Layer 5 of a small transformer language model trained on English Wikipedia (15 layers, counted from 0, width 96).
A neuron's activation on a vector x is GELU(gate . x) times (in . x), where the dot is the dot product.

Input weights of the MLP neurons that the questions are about. A number n stands for (n - 128) times 0.0087.
n1 gate: 88, 122, 107, 191, 107, 147, 98, 134, 113, 153, 181, 111, 112, 129, 140, 146, 105, 122, 160, 30, 119, 152, 124, 93, 145, 134, 127, 151, 133, 97, 92, 150, 195, 69, 151, 109, 197, 139, 123, 154, 86, 139, 127, 168, 98, 154, 152, 139, 83, 139, 149, 129, 158, 119, 123, 68, 111, 122, 173, 149, 139, 218, 121, 147, 126, 114, 154, 40, 104, 125, 101, 78, 134, 116, 114, 187, 172, 133, 172, 135, 169, 111, 110, 103, 141, 82, 177, 80, 167, 117, 106, 157, 96, 123, 162, 143
n12 gate: 177, 151, 99, 143, 129, 115, 147, 161, 122, 139, 146, 172, 123, 60, 108, 119, 207, 166, 120, 134, 102, 129, 84, 124, 137, 94, 170, 129, 106, 154, 181, 88, 64, 125, 160, 113, 79, 116, 189, 117, 155, 151, 188, 169, 112, 124, 158, 126, 124, 87, 96, 123, 165, 145, 128, 112, 72, 173, 117, 166, 111, 148, 90, 148, 171, 135, 147, 140, 109, 119, 156, 132, 176, 114, 202, 154, 116, 145, 200, 112, 117, 118, 137, 76, 128, 126, 122, 158, 152, 137, 137, 91, 50, 152, 128, 103
n19 gate: 67, 128, 121, 152, 155, 137, 132, 162, 146, 134, 202, 135, 70, 94, 139, 141, 110, 44, 112, 167, 105, 154, 158, 144, 77, 123, 195, 121, 166, 167, 70, 121, 105, 93, 104, 118, 121, 182, 175, 113, 154, 115, 75, 138, 116, 115, 112, 190, 139, 73, 89, 122, 175, 104, 141, 165, 129, 128, 153, 116, 165, 129, 128, 109, 141, 179, 141, 88, 187, 113, 136, 96, 111, 127, 124, 156, 95, 147, 207, 125, 38, 105, 135, 154, 165, 128, 72, 118, 149, 116, 138, 96, 123, 126, 125, 123
n28 gate: 152, 142, 110, 146, 205, 156, 108, 119, 134, 98, 122, 127, 102, 147, 102, 130, 120, 160, 150, 133, 134, 116, 136, 179, 190, 111, 162, 119, 146, 76, 116, 100, 77, 200, 104, 118, 131, 83, 132, 155, 71, 147, 94, 145, 117, 93, 86, 178, 130, 139, 132, 154, 138, 108, 121, 124, 161, 140, 105, 144, 90, 150, 95, 113, 151, 158, 140, 74, 84, 72, 134, 105, 141, 116, 161, 152, 145, 155, 150, 151, 80, 124, 160, 114, 116, 134, 59, 152, 126, 173, 158, 110, 182, 165, 117, 105
n65 gate: 143, 110, 124, 215, 152, 95, 125, 149, 95, 125, 170, 150, 103, 7, 127, 103, 114, 116, 122, 152, 152, 122, 119, 96, 94, 170, 152, 191, 144, 100, 98, 150, 98, 172, 116, 120, 117, 126, 119, 120, 84, 79, 137, 157, 204, 80, 114, 117, 111, 120, 141, 143, 186, 156, 140, 145, 130, 181, 163, 89, 132, 98, 121, 153, 137, 165, 112, 210, 142, 143, 125, 98, 172, 89, 166, 149, 131, 106, 87, 166, 100, 100, 142, 173, 84, 147, 114, 107, 140, 192, 129, 134, 170, 144, 99, 103
n67 gate: 152, 103, 163, 160, 81, 134, 124, 85, 103, 186, 113, 40, 80, 108, 103, 123, 127, 108, 162, 118, 144, 113, 143, 66, 136, 129, 148, 127, 138, 165, 73, 92, 91, 155, 101, 162, 131, 175, 64, 163, 83, 177, 165, 44, 115, 135, 101, 89, 138, 115, 155, 170, 96, 104, 146, 209, 130, 105, 120, 151, 86, 161, 85, 160, 121, 64, 104, 132, 170, 94, 86, 98, 121, 100, 190, 187, 138, 123, 120, 142, 98, 162, 166, 152, 167, 120, 143, 106, 159, 103, 144, 143, 123, 114, 151, 128
n109 gate: 97, 92, 116, 111, 64, 164, 121, 111, 121, 122, 152, 81, 174, 108, 167, 142, 124, 128, 147, 142, 210, 76, 92, 109, 119, 131, 125, 129, 131, 131, 71, 90, 103, 164, 133, 88, 97, 163, 78, 97, 124, 110, 192, 108, 103, 108, 157, 191, 105, 117, 100, 129, 96, 130, 109, 124, 145, 169, 110, 70, 82, 167, 68, 99, 49, 94, 138, 130, 147, 107, 69, 130, 152, 132, 138, 120, 132, 105, 97, 151, 113, 147, 167, 132, 100, 97, 156, 130, 151, 177, 95, 96, 163, 148, 119, 89
n141 gate: 123, 130, 178, 158, 118, 147, 125, 117, 127, 147, 136, 106, 183, 106, 81, 87, 131, 177, 136, 79, 131, 176, 127, 115, 43, 177, 133, 112, 121, 134, 148, 67, 193, 68, 56, 114, 155, 191, 124, 155, 151, 118, 155, 113, 103, 102, 138, 149, 77, 129, 129, 140, 149, 173, 158, 131, 128, 109, 79, 106, 148, 163, 134, 154, 141, 165, 104, 161, 172, 103, 62, 117, 152, 111, 72, 116, 141, 108, 88, 153, 120, 147, 106, 153, 133, 148, 156, 183, 143, 141, 162, 127, 124, 124, 90, 138
n157 gate: 103, 139, 162, 114, 169, 169, 96, 110, 113, 164, 131, 136, 128, 95, 148, 96, 108, 149, 118, 179, 79, 114, 86, 154, 110, 139, 108, 118, 155, 134, 122, 162, 96, 136, 145, 168, 84, 110, 83, 131, 165, 158, 75, 114, 176, 142, 116, 143, 109, 114, 125, 83, 168, 147, 80, 154, 100, 127, 106, 114, 119, 117, 100, 73, 152, 157, 121, 181, 203, 112, 119, 82, 121, 123, 125, 160, 105, 70, 139, 151, 119, 160, 139, 116, 110, 72, 132, 126, 148, 130, 125, 141, 154, 116, 147, 152
n160 gate: 153, 170, 152, 133, 162, 103, 135, 98, 111, 77, 151, 131, 58, 45, 110, 135, 97, 122, 124, 160, 116, 114, 128, 189, 150, 109, 140, 111, 165, 102, 138, 116, 109, 188, 146, 138, 143, 156, 125, 59, 118, 117, 134, 146, 131, 116, 87, 92, 99, 141, 159, 147, 86, 122, 93, 107, 35, 143, 160, 112, 171, 121, 122, 154, 95, 113, 124, 113, 149, 187, 154, 115, 123, 144, 138, 141, 143, 58, 93, 73, 132, 175, 86, 100, 196, 164, 155, 145, 129, 202, 121, 135, 130, 150, 196, 122
n1 in: 83, 133, 103, 128, 125, 105, 128, 150, 119, 127, 149, 146, 134, 112, 152, 125, 148, 138, 154, 116, 148, 171, 172, 142, 120, 113, 137, 103, 128, 101, 124, 190, 86, 72, 152, 105, 133, 144, 84, 159, 109, 143, 130, 111, 129, 145, 137, 121, 74, 139, 133, 138, 184, 96, 177, 123, 151, 178, 143, 139, 96, 213, 99, 169, 70, 157, 149, 147, 149, 115, 86, 100, 182, 150, 60, 170, 167, 122, 109, 111, 149, 54, 141, 135, 117, 138, 167, 91, 128, 123, 136, 105, 129, 191, 173, 144
n12 in: 48, 79, 86, 172, 145, 130, 169, 99, 104, 49, 162, 66, 127, 90, 122, 144, 98, 178, 149, 170, 141, 112, 96, 112, 104, 158, 129, 177, 131, 113, 51, 56, 109, 105, 161, 88, 164, 125, 144, 129, 103, 76, 153, 112, 139, 105, 89, 162, 145, 141, 117, 81, 154, 137, 153, 178, 137, 134, 147, 161, 108, 138, 109, 138, 143, 85, 154, 115, 84, 113, 108, 179, 173, 72, 115, 158, 137, 156, 101, 145, 53, 106, 202, 128, 104, 142, 101, 124, 132, 90, 111, 128, 169, 161, 119, 63
n19 in: 145, 107, 71, 111, 121, 70, 100, 151, 136, 105, 126, 76, 155, 159, 198, 117, 99, 127, 121, 83, 162, 149, 91, 111, 82, 157, 61, 125, 191, 133, 97, 126, 136, 126, 124, 172, 117, 73, 157, 119, 110, 98, 132, 96, 128, 150, 168, 96, 84, 73, 122, 146, 86, 83, 82, 127, 118, 156, 124, 208, 108, 130, 175, 161, 78, 113, 133, 80, 106, 100, 116, 117, 100, 113, 122, 130, 132, 95, 117, 113, 158, 120, 100, 148, 146, 88, 105, 127, 111, 126, 150, 189, 125, 115, 125, 148
n28 in: 136, 139, 154, 109, 208, 151, 116, 126, 110, 118, 105, 135, 81, 54, 86, 135, 181, 125, 80, 95, 56, 76, 105, 174, 84, 131, 134, 151, 133, 162, 125, 132, 94, 62, 179, 186, 83, 146, 148, 104, 213, 158, 85, 112, 118, 162, 126, 145, 141, 114, 96, 82, 146, 99, 138, 110, 93, 92, 73, 175, 135, 106, 86, 154, 160, 93, 92, 106, 189, 175, 136, 129, 110, 99, 121, 155, 83, 162, 143, 110, 104, 155, 75, 124, 157, 145, 74, 121, 112, 132, 143, 141, 120, 73, 110, 147
n65 in: 113, 127, 69, 191, 139, 116, 48, 138, 180, 52, 155, 149, 108, 143, 130, 184, 149, 124, 153, 160, 117, 145, 89, 113, 144, 118, 91, 181, 163, 70, 164, 97, 142, 126, 131, 149, 169, 154, 119, 132, 122, 125, 180, 169, 155, 135, 153, 69, 121, 168, 130, 121, 115, 92, 89, 121, 93, 101, 120, 125, 142, 110, 131, 122, 155, 121, 67, 133, 118, 101, 53, 135, 198, 151, 89, 143, 169, 127, 134, 135, 110, 181, 124, 126, 126, 43, 157, 126, 188, 85, 183, 126, 102, 187, 144, 99
n67 in: 137, 94, 102, 74, 128, 95, 130, 152, 110, 81, 157, 184, 234, 91, 80, 123, 120, 171, 98, 104, 158, 185, 80, 165, 89, 170, 134, 102, 115, 137, 90, 119, 171, 145, 95, 171, 133, 159, 95, 99, 70, 153, 111, 62, 160, 143, 165, 112, 147, 169, 71, 113, 114, 178, 182, 162, 98, 55, 73, 130, 161, 73, 125, 125, 129, 108, 165, 112, 113, 133, 134, 85, 115, 156, 116, 172, 130, 137, 177, 170, 186, 76, 146, 120, 23, 176, 133, 105, 121, 161, 135, 176, 90, 102, 181, 101
n109 in: 107, 142, 157, 105, 128, 162, 142, 109, 90, 122, 146, 141, 132, 132, 121, 98, 131, 124, 120, 128, 140, 149, 168, 158, 126, 93, 92, 156, 119, 87, 77, 81, 95, 94, 103, 134, 45, 142, 111, 120, 166, 150, 105, 133, 115, 95, 104, 179, 107, 114, 116, 117, 116, 98, 96, 95, 161, 142, 135, 108, 92, 175, 120, 115, 112, 138, 137, 115, 119, 122, 119, 129, 128, 124, 213, 148, 116, 67, 190, 125, 146, 79, 191, 95, 96, 144, 155, 141, 174, 226, 177, 108, 111, 140, 120, 124
n141 in: 124, 152, 128, 175, 165, 104, 103, 130, 145, 123, 158, 118, 106, 105, 116, 92, 124, 183, 162, 143, 80, 176, 118, 99, 93, 145, 155, 135, 154, 107, 149, 79, 165, 93, 70, 131, 134, 159, 140, 160, 141, 108, 134, 144, 111, 88, 157, 165, 119, 116, 166, 116, 175, 168, 121, 126, 140, 118, 110, 149, 137, 137, 150, 148, 141, 139, 133, 141, 184, 147, 109, 122, 197, 117, 125, 157, 135, 116, 126, 169, 112, 121, 134, 101, 117, 115, 144, 156, 122, 111, 185, 129, 115, 125, 105, 138
n157 in: 178, 162, 123, 204, 122, 160, 138, 136, 111, 121, 131, 106, 152, 92, 140, 140, 105, 140, 153, 180, 122, 76, 112, 143, 126, 120, 140, 128, 180, 171, 169, 83, 107, 111, 99, 88, 149, 141, 156, 107, 121, 158, 125, 184, 200, 143, 114, 191, 70, 169, 102, 158, 161, 187, 97, 91, 79, 133, 128, 110, 112, 160, 91, 69, 126, 156, 102, 135, 152, 126, 99, 111, 190, 73, 146, 141, 160, 98, 139, 154, 127, 108, 103, 98, 88, 106, 127, 137, 48, 109, 154, 85, 118, 123, 142, 136
n160 in: 140, 105, 165, 152, 105, 163, 169, 109, 120, 136, 149, 69, 170, 117, 136, 163, 128, 136, 121, 141, 75, 176, 135, 127, 114, 133, 115, 146, 151, 134, 135, 108, 176, 134, 150, 157, 91, 107, 207, 139, 176, 185, 96, 172, 150, 88, 126, 143, 114, 229, 92, 123, 181, 132, 150, 180, 142, 128, 158, 142, 98, 150, 204, 140, 110, 113, 174, 178, 103, 144, 143, 71, 196, 132, 119, 87, 125, 165, 125, 120, 119, 173, 87, 206, 148, 115, 118, 158, 147, 152, 110, 147, 104, 104, 154, 133

Each question shows a token from some text and the vector x that enters the MLP there. A number n stands for (n - 128) times 0.02.

" on": 87, 141, 114, 120, 129, 114, 151, 97, 110, 150, 135, 119, 124, 159, 131, 139, 115, 145, 145, 111, 131, 72, 115, 114, 94, 91, 113, 246, 159, 124, 121, 124, 144, 125, 157, 130, 120, 113, 140, 154, 125, 116, 99, 144, 124, 128, 135, 142, 134, 131, 144, 136, 110, 84, 136, 133, 132, 97, 134, 121, 127, 135, 102, 141, 118, 91, 167, 119, 115, 123, 142, 155, 144, 158, 147, 151, 118, 125, 128, 152, 101, 102, 152, 143, 141, 120, 104, 140, 82, 141, 111, 107, 142, 138, 145, 95
Which of these neurons fires most? n109

" him": 109, 141, 104, 130, 124, 111, 115, 139, 152, 126, 91, 112, 156, 99, 151, 126, 138, 117, 127, 133, 96, 96, 134, 117, 137, 125, 99, 191, 143, 89, 172, 141, 146, 125, 144, 148, 137, 119, 108, 105, 154, 142, 125, 107, 105, 113, 127, 152, 132, 121, 144, 161, 131, 164, 164, 115, 141, 120, 107, 135, 147, 137, 118, 151, 151, 117, 149, 133, 82, 126, 141, 136, 135, 153, 129, 127, 134, 146, 123, 118, 114, 107, 144, 147, 158, 174, 118, 141, 76, 66, 158, 135, 131, 106, 161, 84
Which two neurons fire most, strongest first? n109, n12

"I": 102, 144, 115, 138, 111, 70, 108, 141, 101, 129, 156, 124, 137, 179, 119, 117, 137, 135, 108, 107, 139, 101, 122, 100, 159, 123, 137, 139, 129, 102, 165, 140, 189, 130, 147, 129, 129, 134, 94, 80, 142, 130, 102, 152, 131, 120, 129, 171, 169, 139, 150, 149, 124, 133, 149, 140, 115, 73, 119, 140, 136, 150, 111, 140, 84, 137, 138, 141, 126, 118, 165, 154, 129, 149, 142, 155, 114, 151, 87, 115, 129, 156, 154, 103, 113, 157, 103, 129, 92, 129, 154, 66, 158, 84, 134, 141
Which of these neurons fires most? n19

"-": 39, 128, 111, 117, 133, 108, 95, 133, 99, 131, 145, 118, 122, 147, 118, 142, 145, 125, 147, 131, 113, 95, 137, 119, 122, 115, 84, 167, 169, 128, 143, 148, 119, 130, 137, 139, 123, 126, 112, 132, 141, 116, 113, 148, 151, 119, 174, 147, 134, 94, 136, 106, 136, 131, 142, 126, 150, 77, 181, 109, 104, 134, 145, 134, 126, 139, 146, 167, 88, 110, 129, 140, 119, 126, 123, 159, 147, 115, 98, 114, 115, 125, 126, 116, 93, 114, 137, 121, 85, 153, 155, 91, 134, 113, 132, 84
Which three neurons fire most, strongest first? n65, n109, n1

" four": 106, 166, 112, 128, 139, 136, 128, 108, 103, 104, 85, 117, 146, 130, 127, 118, 139, 96, 143, 78, 94, 123, 112, 94, 149, 110, 109, 187, 133, 162, 152, 123, 144, 144, 150, 168, 149, 120, 152, 132, 144, 130, 146, 152, 118, 152, 168, 132, 121, 122, 149, 176, 120, 164, 156, 105, 129, 95, 107, 140, 146, 104, 121, 93, 132, 109, 141, 119, 94, 116, 138, 160, 114, 168, 165, 139, 131, 128, 158, 121, 101, 114, 124, 174, 114, 128, 158, 133, 97, 95, 148, 79, 146, 137, 156, 79
Which of these neurons fires most? n109

" Swing": 99, 171, 74, 131, 150, 136, 157, 152, 102, 133, 171, 110, 110, 123, 110, 142, 141, 162, 119, 120, 163, 130, 166, 110, 127, 146, 85, 174, 166, 117, 146, 138, 151, 160, 168, 124, 127, 129, 129, 93, 139, 123, 98, 155, 134, 116, 129, 149, 150, 149, 122, 142, 91, 120, 140, 140, 169, 118, 97, 115, 120, 144, 111, 129, 104, 114, 135, 139, 103, 116, 148, 148, 146, 141, 120, 165, 150, 132, 137, 119, 181, 103, 168, 98, 125, 101, 141, 157, 85, 118, 130, 94, 113, 142, 115, 103
Which three neurons fire most, strongest first? n109, n1, n12

" And": 107, 141, 122, 170, 137, 82, 125, 108, 84, 103, 128, 133, 173, 98, 160, 137, 153, 103, 125, 101, 107, 125, 107, 76, 145, 102, 135, 125, 156, 128, 106, 172, 178, 115, 146, 122, 156, 121, 120, 102, 157, 118, 91, 135, 114, 117, 113, 155, 177, 124, 119, 135, 123, 92, 101, 153, 159, 74, 97, 136, 117, 107, 123, 146, 114, 130, 136, 124, 127, 127, 146, 163, 135, 142, 129, 160, 106, 124, 107, 124, 149, 109, 165, 124, 87, 181, 120, 113, 99, 108, 123, 111, 150, 79, 90, 124
Which neuron fires most, and how strongly? n157, at about 0.19

"\"": 101, 116, 124, 139, 143, 123, 107, 159, 174, 137, 93, 93, 74, 127, 146, 111, 105, 139, 126, 125, 146, 99, 137, 127, 111, 90, 84, 120, 160, 115, 144, 107, 127, 172, 174, 160, 157, 128, 131, 96, 136, 92, 116, 144, 161, 117, 99, 169, 117, 110, 142, 157, 99, 136, 111, 134, 160, 131, 104, 111, 158, 143, 107, 152, 110, 140, 122, 136, 89, 126, 160, 151, 129, 175, 129, 142, 114, 147, 131, 130, 114, 111, 131, 116, 109, 133, 90, 134, 96, 112, 131, 100, 127, 57, 119, 78
Which of these neurons fires most? n19

" att": 93, 127, 119, 130, 139, 125, 139, 128, 81, 117, 52, 106, 146, 75, 134, 82, 126, 126, 104, 113, 104, 115, 81, 124, 140, 129, 93, 117, 167, 103, 144, 124, 174, 98, 166, 119, 152, 128, 136, 135, 102, 139, 110, 158, 167, 113, 172, 135, 104, 135, 139, 117, 146, 127, 133, 127, 160, 118, 120, 105, 162, 112, 119, 159, 130, 107, 88, 132, 118, 161, 129, 146, 120, 149, 140, 155, 139, 121, 150, 107, 73, 114, 162, 134, 99, 123, 143, 142, 108, 169, 136, 131, 116, 175, 55, 116
Which three neurons fire most, strongest first? n65, n141, n12

" is": 104, 132, 125, 111, 114, 124, 98, 98, 135, 117, 107, 101, 94, 101, 102, 98, 145, 161, 138, 100, 87, 138, 111, 134, 121, 125, 123, 152, 112, 118, 150, 120, 155, 142, 161, 152, 175, 166, 105, 148, 111, 163, 98, 140, 120, 121, 130, 156, 124, 119, 145, 140, 130, 151, 155, 155, 136, 104, 138, 128, 146, 153, 102, 112, 120, 97, 127, 142, 95, 156, 144, 136, 126, 164, 109, 160, 108, 120, 104, 124, 67, 115, 115, 122, 145, 139, 110, 164, 84, 152, 150, 151, 155, 123, 146, 115
Which of these neurons fires most? n141

" ever": 124, 145, 125, 101, 109, 116, 184, 108, 108, 149, 115, 84, 128, 124, 120, 123, 133, 120, 149, 94, 117, 107, 104, 126, 151, 127, 92, 162, 155, 143, 173, 134, 143, 100, 169, 131, 158, 97, 120, 103, 148, 139, 128, 132, 146, 130, 161, 162, 140, 124, 121, 181, 135, 125, 133, 130, 158, 118, 102, 144, 167, 115, 134, 148, 149, 119, 173, 134, 90, 149, 122, 145, 147, 169, 122, 158, 137, 137, 112, 124, 79, 124, 142, 141, 140, 124, 117, 158, 93, 161, 151, 139, 98, 128, 165, 80
Which of these neurons fires most? n12

" Athletic": 126, 166, 79, 116, 141, 139, 127, 138, 119, 148, 97, 116, 136, 114, 86, 104, 131, 100, 86, 139, 85, 162, 164, 80, 128, 135, 118, 126, 162, 108, 95, 136, 127, 111, 121, 123, 124, 111, 129, 80, 107, 103, 136, 164, 139, 113, 110, 152, 148, 149, 156, 143, 112, 109, 146, 100, 127, 107, 134, 138, 95, 111, 109, 163, 96, 110, 108, 137, 156, 117, 124, 169, 119, 183, 120, 174, 131, 103, 92, 125, 117, 126, 159, 147, 112, 142, 111, 142, 93, 134, 119, 83, 156, 145, 125, 112
Which of these neurons fires most? n109

"sh": 107, 160, 116, 134, 91, 117, 101, 129, 124, 150, 172, 156, 116, 126, 98, 120, 150, 113, 113, 95, 98, 95, 145, 123, 179, 115, 100, 166, 162, 131, 127, 126, 139, 125, 176, 118, 123, 114, 144, 115, 145, 161, 93, 120, 170, 116, 99, 120, 174, 134, 131, 147, 96, 141, 136, 113, 114, 88, 114, 111, 124, 135, 125, 132, 139, 123, 119, 122, 118, 130, 104, 129, 161, 147, 108, 151, 155, 83, 73, 122, 123, 106, 156, 136, 133, 128, 141, 125, 82, 120, 126, 82, 150, 107, 124, 116
Which of these neurons fires most? n19

" November": 111, 155, 91, 132, 157, 98, 174, 98, 159, 132, 104, 112, 122, 156, 100, 105, 134, 113, 143, 160, 108, 130, 120, 111, 106, 86, 108, 151, 161, 127, 78, 119, 178, 83, 99, 146, 130, 108, 140, 107, 135, 166, 131, 116, 173, 99, 127, 116, 128, 113, 146, 156, 128, 92, 150, 119, 146, 99, 134, 129, 160, 110, 112, 158, 74, 133, 97, 116, 94, 77, 182, 161, 132, 147, 134, 157, 127, 145, 126, 127, 152, 126, 132, 133, 111, 107, 142, 145, 104, 102, 136, 89, 143, 152, 134, 118
Which three neurons fire most, strongest first? n19, n160, n157

" (": 48, 109, 161, 101, 112, 101, 149, 118, 105, 108, 111, 125, 94, 142, 116, 111, 108, 130, 99, 113, 133, 116, 134, 96, 112, 76, 101, 117, 120, 103, 171, 147, 153, 125, 138, 152, 153, 135, 135, 109, 184, 123, 114, 152, 161, 158, 126, 143, 110, 124, 150, 99, 116, 153, 119, 125, 143, 93, 144, 145, 120, 128, 71, 150, 96, 112, 117, 123, 107, 104, 108, 140, 127, 155, 153, 162, 113, 140, 86, 134, 109, 109, 132, 141, 114, 137, 127, 140, 97, 132, 158, 146, 144, 122, 137, 86
Which of these neurons fires most? n109

" American": 98, 133, 113, 128, 128, 135, 99, 122, 131, 118, 118, 112, 138, 140, 99, 101, 177, 107, 105, 101, 81, 167, 141, 88, 129, 113, 121, 128, 123, 130, 166, 121, 155, 137, 159, 107, 122, 127, 122, 132, 166, 135, 146, 129, 128, 146, 128, 131, 101, 131, 145, 173, 131, 133, 139, 113, 96, 114, 111, 124, 141, 122, 139, 189, 130, 122, 129, 111, 136, 110, 173, 166, 122, 217, 134, 186, 142, 125, 107, 126, 140, 125, 119, 132, 131, 97, 138, 139, 95, 111, 151, 117, 128, 113, 134, 106
Which neuron fires most, and how strongly? n141, at about 1

"\n": 122, 148, 137, 103, 106, 109, 123, 151, 155, 105, 116, 107, 125, 143, 111, 108, 139, 134, 116, 123, 125, 89, 136, 110, 108, 66, 114, 126, 128, 118, 133, 114, 184, 87, 119, 192, 178, 161, 141, 121, 133, 117, 123, 107, 132, 126, 124, 116, 158, 128, 167, 142, 132, 162, 149, 135, 150, 110, 130, 132, 113, 117, 108, 114, 100, 107, 142, 120, 130, 167, 153, 143, 120, 108, 140, 153, 131, 137, 101, 147, 146, 106, 110, 151, 107, 70, 107, 127, 90, 152, 141, 112, 147, 113, 154, 78
Which of these neurons fires most? n67

" branch": 104, 186, 89, 137, 165, 133, 137, 106, 155, 104, 68, 106, 128, 106, 131, 101, 101, 108, 97, 133, 126, 154, 130, 113, 144, 143, 88, 159, 154, 108, 118, 130, 128, 144, 150, 115, 129, 122, 124, 128, 127, 126, 122, 162, 132, 100, 163, 144, 123, 103, 162, 97, 129, 160, 150, 90, 129, 128, 133, 122, 91, 111, 133, 142, 128, 119, 117, 116, 117, 143, 105, 147, 108, 157, 147, 166, 124, 94, 117, 115, 52, 104, 160, 138, 98, 137, 101, 145, 95, 142, 137, 97, 134, 180, 98, 82
Which of these neurons fires most? n65

" All": 131, 145, 109, 150, 118, 75, 123, 147, 90, 148, 89, 129, 182, 132, 111, 112, 154, 112, 129, 104, 92, 124, 144, 74, 145, 117, 115, 118, 183, 112, 116, 130, 166, 114, 97, 135, 159, 111, 165, 122, 117, 108, 120, 147, 156, 117, 132, 142, 167, 151, 149, 161, 130, 156, 184, 120, 138, 76, 96, 129, 160, 121, 117, 122, 127, 87, 147, 119, 152, 104, 127, 155, 145, 173, 129, 152, 133, 137, 128, 116, 155, 118, 150, 148, 103, 151, 144, 134, 107, 135, 160, 70, 136, 142, 127, 94
Which of these neurons fires most? n141

".": 118, 142, 127, 113, 127, 118, 136, 158, 122, 88, 107, 91, 95, 139, 94, 116, 141, 110, 122, 125, 145, 93, 134, 105, 113, 114, 122, 195, 105, 140, 119, 142, 163, 132, 126, 167, 155, 144, 119, 133, 142, 116, 128, 120, 112, 117, 116, 163, 119, 143, 148, 122, 126, 147, 120, 148, 140, 130, 148, 123, 142, 126, 99, 135, 107, 130, 133, 139, 117, 136, 155, 146, 138, 154, 137, 148, 141, 157, 104, 126, 104, 110, 125, 134, 91, 110, 109, 111, 62, 115, 112, 127, 120, 150, 128, 106
Which neuron fires most, and how strongly? n160, at about 0.11

" improve": 122, 165, 112, 106, 124, 142, 126, 119, 111, 166, 104, 105, 146, 143, 132, 139, 130, 135, 151, 119, 156, 130, 139, 120, 113, 66, 93, 176, 170, 117, 148, 134, 128, 112, 145, 107, 134, 155, 151, 86, 126, 102, 85, 138, 133, 157, 158, 145, 166, 177, 110, 153, 145, 135, 150, 151, 140, 118, 98, 129, 161, 124, 95, 142, 128, 95, 118, 140, 103, 138, 157, 147, 160, 166, 142, 161, 138, 130, 96, 118, 67, 88, 153, 80, 121, 127, 111, 151, 98, 166, 76, 126, 129, 150, 124, 94
Which of these neurons fires most? n12

" from": 118, 128, 161, 108, 144, 124, 125, 92, 105, 114, 136, 116, 110, 142, 135, 152, 150, 132, 105, 115, 128, 136, 131, 115, 92, 128, 88, 178, 168, 136, 121, 109, 174, 128, 129, 119, 145, 135, 116, 137, 149, 91, 95, 136, 127, 95, 162, 139, 147, 131, 155, 153, 109, 106, 107, 130, 99, 98, 125, 109, 121, 144, 102, 166, 116, 90, 175, 145, 111, 135, 141, 138, 130, 169, 150, 163, 106, 179, 149, 143, 130, 84, 160, 107, 158, 140, 142, 129, 93, 161, 164, 126, 148, 139, 143, 109
Which of these neurons fires most? n109

"C": 116, 140, 101, 165, 117, 142, 122, 121, 149, 130, 94, 132, 135, 148, 117, 118, 91, 128, 99, 111, 106, 112, 111, 96, 173, 127, 102, 112, 160, 126, 125, 134, 138, 133, 114, 163, 145, 143, 130, 113, 176, 169, 149, 145, 158, 108, 149, 184, 111, 117, 167, 131, 166, 140, 111, 124, 103, 100, 120, 137, 132, 152, 122, 164, 105, 139, 140, 116, 126, 147, 169, 132, 140, 155, 150, 165, 137, 137, 84, 117, 131, 103, 136, 144, 109, 132, 106, 111, 95, 122, 137, 46, 148, 125, 105, 118
Which three neurons fire most, strongest first? n67, n28, n1

" could": 112, 141, 102, 108, 117, 144, 130, 92, 123, 128, 102, 113, 103, 112, 124, 89, 190, 146, 147, 66, 124, 123, 150, 138, 128, 146, 110, 140, 127, 121, 154, 124, 177, 136, 163, 134, 147, 102, 85, 141, 154, 150, 79, 125, 93, 122, 157, 171, 120, 146, 153, 170, 121, 136, 149, 152, 141, 96, 138, 156, 140, 133, 103, 142, 129, 112, 149, 185, 97, 122, 126, 134, 161, 138, 119, 150, 112, 151, 85, 117, 79, 119, 129, 82, 127, 140, 133, 125, 89, 143, 111, 133, 153, 139, 136, 102
Which two neurons fire most, strongest first? n28, n141

",": 123, 125, 136, 125, 163, 103, 144, 108, 144, 123, 88, 112, 108, 144, 112, 141, 133, 95, 132, 135, 96, 110, 143, 138, 104, 124, 114, 155, 101, 136, 179, 139, 157, 116, 138, 147, 154, 153, 107, 146, 149, 138, 136, 113, 156, 118, 170, 175, 100, 125, 126, 151, 134, 146, 135, 149, 152, 93, 146, 114, 112, 129, 103, 143, 98, 86, 113, 118, 130, 125, 149, 164, 133, 175, 150, 162, 114, 143, 127, 160, 132, 122, 143, 119, 132, 122, 109, 128, 84, 122, 107, 128, 157, 118, 150, 114
Which of these neurons fires most? n19

" I": 99, 148, 100, 131, 109, 84, 120, 131, 92, 142, 173, 122, 142, 133, 106, 144, 145, 120, 117, 105, 99, 121, 107, 106, 168, 133, 134, 131, 124, 114, 154, 145, 192, 127, 130, 125, 141, 135, 123, 107, 151, 127, 126, 139, 141, 123, 100, 156, 166, 138, 138, 152, 105, 147, 132, 142, 114, 104, 125, 144, 139, 127, 109, 106, 139, 120, 140, 136, 114, 100, 142, 162, 129, 179, 161, 151, 115, 145, 81, 107, 132, 163, 155, 114, 98, 150, 92, 147, 83, 137, 159, 92, 158, 98, 123, 122
Which neuron fires most, and how strongly? n1, at about 0.38

"\n ": 121, 142, 116, 157, 148, 147, 112, 135, 127, 133, 78, 106, 73, 114, 90, 131, 150, 127, 110, 134, 133, 136, 117, 109, 92, 119, 117, 137, 144, 128, 143, 150, 186, 82, 124, 167, 173, 126, 129, 156, 124, 129, 129, 125, 129, 155, 111, 133, 163, 159, 150, 136, 123, 148, 125, 140, 165, 95, 127, 126, 121, 111, 101, 155, 120, 118, 125, 148, 133, 127, 145, 171, 128, 141, 144, 164, 121, 142, 102, 142, 148, 86, 137, 168, 149, 143, 113, 133, 90, 179, 131, 102, 180, 103, 132, 115
Which neuron fires most, and how strongly? n141, at about 1.1

" eventually": 114, 156, 100, 110, 143, 65, 146, 120, 148, 123, 84, 93, 119, 91, 140, 99, 127, 114, 118, 135, 112, 111, 112, 143, 115, 106, 93, 188, 118, 131, 158, 124, 139, 98, 158, 85, 155, 131, 118, 113, 150, 128, 109, 111, 136, 96, 137, 153, 108, 169, 148, 161, 129, 156, 151, 116, 138, 85, 89, 161, 124, 128, 133, 149, 131, 122, 118, 136, 78, 157, 146, 123, 156, 151, 164, 134, 122, 118, 115, 127, 75, 123, 133, 107, 138, 126, 103, 131, 87, 126, 138, 99, 120, 137, 170, 94
Which three neurons fire most, strongest first? n12, n160, n28